Layer 3 of a small transformer language model trained on English Wikipedia (10 layers, counted from 0, width 64). Numbers have three digits each and are written without spaces.
A neuron's activation on a vector x is SiLU(gate . x) times (in . x), where the dot is the dot product.

Input weights of the MLP neurons that the questions are about. A number n stands for (n - 500) times 0.0016.
n3 gate: 515457591534518479682539428484592560346541597364697300613578466384419572499392542492658285511179528732417722446600758289613541521412565352515706591766302474594535413524407408446450468414559219
n7 gate: 528405482704295449488346471684592424619378387608525405513667496256432620379499515754606648491310897526421508527269531504495386573439602665551650599547541609607229298483569525298442381733571467
n12 gate: 490359654606450625514443533572667509525486487458560422788327498777233495534387557313482300435483472433578330511620245710432481395574710412528520466352492491606541418665341535362523402415509575
n20 gate: 606689526733606587302490498429722677534366489321798593658601446462439558528278573471708576468562464516664583645411256329412424501566374596452588392330382540573420515311501663490361619578424427
n26 gate: 552536559482397312523458527544601512491489407500353531761489547241634421692491414551444530524747605507345738335313475592612525496479341478551626612543450641526533465484465576678307535363726828
n31 gate: 523675653556716638518546620215493350423619392705588721722392483433636609267505676454533402507657546208540669481596546372686649591550541174609521583243666408588419439412663389346739541780704573
n38 gate: 685351521435392354577557553559335373527491522592536462288428541469656290461572292524608593348468566371520420532644508561471537454553529617309455331489610486538614538657511491434456464301483559
n56 gate: 586355662864385690410326450516701548334638531421644528462529343357587382475482574435570350718356782533379680625669619486557561517441360360439700483427568485474491343318539499461538488528681615
n64 gate: 171791611398710577345496444478401451622500492639436477424575814431572590547522424507489415754415572402452463542647372559538592628473460378526622276747567510475470521615449698641612662406592422
n65 gate: 426577518233606637583605371541523415491493311691500543516411521609300651490499514390573427432584530328526785581453321501364537676666642722385498397558451559702700399411522202413470754479602632
n71 gate: 499440606354562698526552489562414663411408673512428635329726474195433351361552465472708479492413622377460579684634592379516443572542523430632452333645526385435380338647440533327494494379410413
n74 gate: 424598483319598471438461590567345558466476366592519635519590663433276344513538373617360706502569389665398733557262446283463546616291368524456370564557280588478329445649544578484542472344538507
n80 gate: 398503355431491482323550558480494569622591461499465615568470524543486444659613529561655354266391368549424411573588454454585426534662541390477622368434378687355494610463653397520564438326641646
n89 gate: 278568578453578694395711364628428305390492390536449623537473882429456701297607361280506477430736485360479555470654568189594692699437540220784387601660550397684533642737471671510636681429512612
n92 gate: 553747510581545516491599428343371351528450547507452668457461483518396563510617483514458434610594561359376595440508541495653758536418323705426289629621558339604453520569545326451407580675549531
n96 gate: 483333527460582767505687203623456613431425624464562548454425554365613268553540369413475591449629544503438665335766373351519496507574415488454561373464523237597358414523545421556395637468622685
n98 gate: 489420487459533572391358444331462472606473633760590271531411364675491528283634341447679331503534468367463427542450368549608611605290536554373470516530797537612281474443478484379500601435626595
n118 gate: 392671412522479431530474463313613238495612486449405627503404688560367476448349467478598532531484577593608732460515694378422525415402268472533589488473473481593559530440525342659739396524492729
n120 gate: 352519697464464554537594403588413390414740612432526618677456379568607483457428496382512339528449484687537379562640531413458374539549452616431608449416648712372334414342343472436543340504390602
n124 gate: 643288513391500472310508475554572622582357749311687658548384467463546617580564597350668558442465602454375433548767413410567359521547515618389754528255536623451349457447402671506560715453575478
n133 gate: 447438477645345322520327426582491447605580552466570545473452373647460418473414473493735455482348330486571566669394616485626293403436701418489590661492350527459612387564325679400394535589550557
n135 gate: 502468636535545705560528610702384356378499451506481445517425611563476499282544486326402451388495493472526342369746383505557748365518468445549529530454441368622685659674539529658488534499632366
n136 gate: 624271529486227408599414381473985403386525555395564520753366472455244520544249540422711575522596512539565617608487425666605556551489564586697708652469809548586396421522253511532363485472520510
n137 gate: 360511742481673624283459219624432545175271505505568609452459486355483439381577501449265376418436695466422544539423487407640498613425457551638501626730612409667391347432472861690455580481764579
n151 gate: 536770508402565518384342310549372471461225338297597626462553602480488607340657362542476701516313686587474576472414733309634469579417428615592385672784488628597513652765443538425432575444611615
n157 gate: 539509716696442494133659590372493384410396528484470566487311648504499598532403461633459380568639458644607462563627560459547505420333641455593632509332426141501499462339553620488563659580350340
n158 gate: 419527668617599473292370327793530417515437679608474535269527655433460503532451498442381496375366684645391389385500239502626539383420798433519719671355504472799489345554622445497412433529603365
n164 gate: 408476470494399316483608477599482619636416594359465597484359628437603432514611668802589460561432531382524435474361484442497340412433557411470459676413593666407419432513669625319521480415475479
n168 gate: 525667575596390488464592502455415415767695401668472719574541596469389430585571533355514702392357519581443570371494613478478497598454391418316467389443530557255522433406658374389473352358365395
n179 gate: 374585467512556458468546493624636484474621346478649698560471868580320587591448629387478694456323581490571354329718456397458468432547629440531359634381333440633721494517508638464388685665579627
n185 gate: 478415563360686286383734610678650568423394701395447733607642708267526615598568513352523550465480483429321502407523518324561401463556714575419518552477507396480660441475411481503415377518497579
n188 gate: 620388522614453560316749489640548322363484494403474570429341742502445394406455422443383450696420528562600443741540455462596506456236583483500416602720479629524448491647582531441558450683520536
n3 in: 585368573567717529659398680620324442516715464626557428683547598611343568469578487232560625404547586506329724621677383584400414488527372590400468554442455356435580720260428204402524352523508471
n7 in: 557346520371498443258551519356505476557359675577420211555644509565357388583612680313664593560358496429429618479529578558431388427577545441512663541525682553418578321337662561409417419460466422
n12 in: 633704489563372551450400418413381222604551452615564453543546543654353444487454407452373487424552583745513452394497605595250431470624599485360503336597576543697481597549425426502608388632592470
n20 in: 574582419403564630529552474405537595431373483355542466507689639430231366479570370356426722614559652581472588449443622365552438526443493449541447450643483468685467645470529542675776507446587442
n26 in: 592550338643445541336440366431656589708223572536513458409611453653581481388354613613529529646472462570282379549577614489508447471526369402598400320398501603451681347534571556396566578507325252
n31 in: 511540443682290308625370466548507355582705494524721384382587512446262652487511539445645480479654543335537402647505437698487623409746431588468455547422299562339500491300455529529476638382442241
n38 in: 432711395513793482497425374455605498514541385487284545465486550417418718463649505573351474602465372579693518484427551487349569628561554569585494459509422553486368574384564446516528546575473471
n56 in: 557591491569490282351407625613499427531526526551454413471644428538301610260698579448558715516367682683614547459435306611469577493639600535636483449208627653440540687366465359421343545471338537
n64 in: 639500275501513387479450461469497563636406533384370376537566317567515441722588665660564642390459430618666545451447615492447299439387434722329337511354368558361529351419431428387355278392415452
n65 in: 329303517618489539522499489727486290536694627530523493469330497619368624397457251409633393344593430508557629532707520535426687418472539341528586550385519490589503502301545382437390561421551451
n71 in: 314553547425571350408574315637418529333383348517414500515495469499360594488485513521231482536609525407458570446491591519594676475542501423465327504603499318656576503625322424534569595490403448
n74 in: 492425275581444502573616565604469466611432448541366291316580404271562496377633617390614480546358412413657399523507596448370287514436493376516522505333396542439560612578419305527425457417399501
n80 in: 710463485315567466692480610469654494608594596541496399363472446429517716544343485514425548563494558635725524504364510342227287525544560496561463562505463623585552449577510405427394573621381455
n89 in: 573565535537479487455517621430631423657462471575497702442653593465563328582356464604801327663416711324423198401633323429606427678525612307364722382679440555472665521372450677593396496644597562
n92 in: 387608450577564609609384594589558529402571467692641379673525436523607562496638618491536467338475458558478636502387476584563446247413499573451589440656400568477523625404537582474427504583596470
n96 in: 653545631318464544360561678738733497464481575459595551517478710395397423578506348371355480503365583350419395368600418364594357544652665615619501453471603464462454570477381681549570293436449473
n98 in: 554482670797503361513423482433544304449488536612634728490455380534584412468485429701550498381516430482567401648553410554513574679404599396640504599496579457422468493392561784650355385287522492
n118 in: 418694548481487484544463673430480442387486471376556560607346530421343451529434490517421385421522530449372615506531617519436764281431549472511489399370433353662599533450425403538437480529616532
n120 in: 521645453568508511441536455570440553334485771582410553427576349404458328347399672612655565537346394437546477493469459542442623385454424589471635618430606588472417500400433397348541496478481382
n124 in: 526432357557427509418502559691343375581375598508534558222578392576516682722665579582606661437691561546421403350411464430632564478466477477363527636510500518356568501674333670552620386293544500
n133 in: 472300453521515459601423463619515614443430569284456406467704581598397687501305597461553702525431476391372466527486494468505498565754473519505502603525427535309507419290330450340620462537484496
n135 in: 387511434498582450424447539424429534526576595404630483536598387574552664521552594713534484435518465414446523401417555412510381651393561294542527526375530360282374476514489653527540479756416636
n136 in: 359597297748460652561512633395616396508524523428557414550806516573348357495335741589672642493533600447389526580374420627365367519397486464308517543483440426289470431380518437492514348152461442
n137 in: 494424556576813492554351473460337581182479517660508563484485515345527409293418537588447572453601564513430607738422585464265571676556329491638567582626899531517473336349531413671626527353612531
n151 in: 536426493645395322441392505529510384585534369459550329564782410487521659693543425559499650524464247570347552326567598669530442496652509446452405626366274505559545411449391379494517420532428680
n157 in: 439384544610420536499397446414576579616515534440462669687484454338475451680457483585669311623561655566659370508404391513526424638777659424478675543531535531393539503501536498352490399455319601
n158 in: 380702419482520443294327479539490682585420674684231381222619634536452539366393539505385456556488572526557400481501353694402416391292705502360627410361678594570479430419626351343677362453478662
n164 in: 493320516502538508494231592765501551489431529554663541496545502455351421584542329529351507389524382502654385449472441426459479468350407620406463359292582437378479443361627303458442556472389548
n168 in: 482623629525408543368518588621595450513567587475432811654632649562410444543497651552401490576528493345355360418744357501447386324450648493373509364479514383553440469476522532522393429451518564
n179 in: 436508511462562610686474605350467497469369412667444398366506438680402348484471578217504447630613588549430413637372393545382469381374439405495547515533514414509491640573467522517312563546289427
n185 in: 498453340421491445484374464594668602414455495620444440292328582415495620311621370425413386377480503516543385473631499524499518443464680450453559488330591611460525540540526663561435695573590425
n188 in: 709546555546674577544559562483420474435546449212507485605380331511572350478537552575520477533446443432460374579523457511567667462527509439414479475630592491547588351428604285483556516564528623

Each question shows a token from some text and the vector x that enters the MLP there. A number n stands for (n - 500) times 0.0072.

"ise": 503571304598379532534526639552286493552472548528487441508529489480525481798385453588331356609421544418473397475541595576404550414396469669435448518668538498346355573446503469447466404505457599
Which neuron lights up most? n92

" it": 634446440693639449452462748410366518556471618478279499510539568541603486633365476518475414561322401469410299473406427624409571509380568619467469576483514648433485660484422468460363462447581451
The most active neuron and its activation: n71, at about 0.51

" were": 642546518650490293603697478474559368516459663540378384515587614474439667567466513438496530572558525355582467521248561602475574372531526480492363595432532722455571336486642438437533440455477434
Which neuron lights up most? n7

" J": 512359461487559329594503615438685608435615390414491497335672439459424604509511387432513412521477175535450449502570555497666621410545699465539464407512500550411484600427512456483496522404457495
The most active neuron and its activation: n185, at about 1.7

"ing": 568539400603315461517380598575520471540484628495402553429647390593455644565365551509465475501481464422445319580423393459463508404497538637359363345486429572350461576553336351449565425567541554
Which two neurons fire most, strongest first? n133, n12

"amb": 381432562552366357531511506445354641473435360356538457437663304423406441510568420662471589530589359557539496528647620555508509574376659500503555597433398374497333594418601673711455526477513589
The most active neuron and its activation: n74, at about 0.39

"ates": 478455408458652311510462594589401485545467555667505569590547440538504573588376617464573398424521509449464359446317505538566521482524541679403599321222510607395430571528511447443641326414442572
Which three neurons fire most, strongest first? n124, n120, n164

"97": 509477404543561588466546566482414555583531606487466594561552409460678491777456473487642507583449529563763369594290600637449547415552330724506626285512437450429561529515546444451538595328490418
Which neuron lights up most? n64

" and": 448539487481567500803466466574486544410565532484220488327628565511486459545475549591674589485488565383543532501539479686491642426485556499393517392506543562521489565415517586396542579388434513
Which two neurons fire most, strongest first? n38, n65

" ch": 431556555455424330533476417524590507416619604516343491446337503553480486380250427558527454545580411477589521478751542488392695403403265520607528387632574549590491595334623513504565405482427523
Which two neurons fire most, strongest first? n118, n120

"eb": 407448504506437450456406336471553576510526231470492646288618443425431335594391464537304487469482425583601293600652348553444473441363470610509354467448552424555445721434551578528454468529543531
Which three neurons fire most, strongest first? n179, n158, n7

"ans": 446484344484438457476633593508463486535584565693520416445560574687565505633537584436379375479372489495543369457591492579522532323512575471505342488422324494513391322708631388336596375446442522
Which three neurons fire most, strongest first? n158, n12, n168

" in": 702539516507617571657522506416475613575510604730583632624517566500416372487311496869597512468533576422609464552438431596478554488655633594498529538486383432559544679470489436480580504417377468
Which neuron lights up most? n31

" that": 382507408587642348504541664517544525543464705493354498420574379496518589656450554593450466620531589370365414434438364694462572447510556640418665491511539513542416565445422616495391485384564359
Which three neurons fire most, strongest first? n158, n124, n64

"ote": 525525394546490399469456456521164476598532456779467561535522532405685580563397461558406457552527494498510604529473521620427486477356616607460278372468286638485484491520408650428436364407466476
Which two neurons fire most, strongest first? n64, n74

"ed": 633620411496335536415417694469470491566522645442492641450672425544458474485374519502440593588460533463631680639407381475529460498521636547429383287470417527482548564380448307445605487478548673
Which neuron lights up most? n20

"s": 549527488422508413539471632547356587501552544524414411459586321668536572648446722437554524464497455483412553408400555560606479477508575483372614315321538540261451425534610539502659408550612472
Which neuron lights up most? n124

" between": 576481501667496461472545699501594462558331503575493675597687577501368506499472531697544509504630447427549536448417470526545587459554562803428596435430384520475600496398539424500547484569397388
Which neuron lights up most? n157

"eat": 566498660667397362430371493574554723530497576580445362535636544453544571606582486405525515407593519503348517419556403685452477641495714509469390572480279462440620474465424681568507518385456569
The most active neuron and its activation: n158, at about 1.2

" E": 549476478586519511773490557613565712547522497565308351519529417422510576528420309534454424489432519636602647406501523350329494408461563458539537514573476457388603679573545487460443518505395485
Which neuron lights up most? n3

"rom": 570434430524430236672345624408390498608461529524384454530480693427406379409489458541502487574607473475611641479493353518574492429570324577517511437503377361277630555378644473466467448545634459
The most active neuron and its activation: n118, at about 0.5

"o": 411514363487432597604547550389452384498496469491280370569561483510514484587429623692625464491614486513367633459759673497428396471545462502438295533549399482207597429688570530488429530442529565
Which neuron lights up most? n26

"ales": 372483402524500287478520521522378347560567561547434435451511450443522554723306555596526429498492618563340551514372455559455453515566478687448751419463545586309449578444558254517657485351509456
Which three neurons fire most, strongest first? n120, n7, n158

" s": 705557547469538679524484667610517575402573561528503518554519518618701584485339324721634475566558435435466441491409606558645593517418670484517491584498432418316428584539627528623505464732462376
Which neuron lights up most? n135

"d": 486407588483540516405422501482407512478481579460430400539620548580415384385521559582458500549547500485645473529640305548561527840403628461477388395424475482189545601556602554697418466571541558
Which neuron lights up most? n135

"c": 611594440471566484418331554519594487557580595476432476469742633446631536379438677394456498591553525536651418475450612470447479551524422331490369469627551505654478683307701593498482461627518467
Which two neurons fire most, strongest first? n20, n89

"is": 526474449371331358649573517606385558566535579603530354604532536497570579621527808644532498599531267538534472429489363565509430558417411448403398502481435412451451391448480521398623539372503574
Which neuron lights up most? n164

"pt": 501642407406601460619407690429491556436561566402578493566606445680495490618565593547621600495532673506422414444594561406512431446511448486565575238518450576536473400291508642381557465530648624
The most active neuron and its activation: n20, at about 1.4

"h": 359537605570521504480440586441433638497502443475391426617523295624395468406524644604518510489594607538524540545736587700545431478428518417509466429672827446405473575395542474543494478414412382
Which two neurons fire most, strongest first? n98, n56

" they": 436500457569723347643600571383443382481456697599396347521545368504517552644348510463550443517392444391307501466578545567590654462556406534426499470332697545507510586565572590534546478341665446
Which neuron lights up most? n98

"y": 532408530502359497601507607393494558531523400439130365496558504536436478403550633571447547463529605532301491653730412586602399360412383491441477420504438486324537494355417438481490449570403497
Which three neurons fire most, strongest first? n168, n56, n98

"19": 628454514475622333603458398212452548508533436412560572559313400500515615568527457468682543620434487548605522575616562467447447639471441454450505255476420503658597677437523507465394538533580539
The most active neuron and its activation: n3, at about 0.74

" |": 508545457507552524528557535535421568498462556475498485352418640488454251564565473556545713528545129423590458518580423469540470517597585529441464471407599435527482462408471474487514426496399525
Which three neurons fire most, strongest first? n96, n164, n74

"her": 539401567542595453323382551403450613607504408520360455497570464614404565375375593657495552460297536530383520387638479678484322520533303600487318358484478413432569602522567417482610488450543527
The most active neuron and its activation: n168, at about 0.57

"r": 592420445453624591606513595500497610570563561528589573327476541603573427461668482365498518468497574544619487385564253690486391406479547310499242464704569583500553546538594387547480539694480461
Which neuron lights up most? n179

"x": 540521408412428236577303580420412446571594526483517513592461555455592471506493522630519391558459471578483366593413612557480428468532650505512554411434579701197530388484382549578646436647608541
The most active neuron and its activation: n133, at about 1.2

" on": 761492512511564429592574451461438522583451582676490528481572382514439401483419516781571493536631527492384513516448326452607663488482543635485397303270404604537545672454480571287504470336391436
Which neuron lights up most? n98

"al": 390553423566279529469378470588442582632511520452546351547592516510483587505522488703433507609474560426364588478648535509438524440366313493452252446731583693359525567579501634677574590437635536
Which neuron lights up most? n26

" ": 471450391455498646449392525378491504483497431426470254408380505540679517597436493561461730473432483500521450449615365411214521550492655422612546459523364667607467550517554444397567466499397497
The most active neuron and its activation: n80, at about 0.64

" de": 629530517378428727563582564457465496470548559715577387381439584427549553606403570712762521484541429494595599526756579538452631496420556477461458401538525557360486670544486385704460607722553569
Which neuron lights up most? n65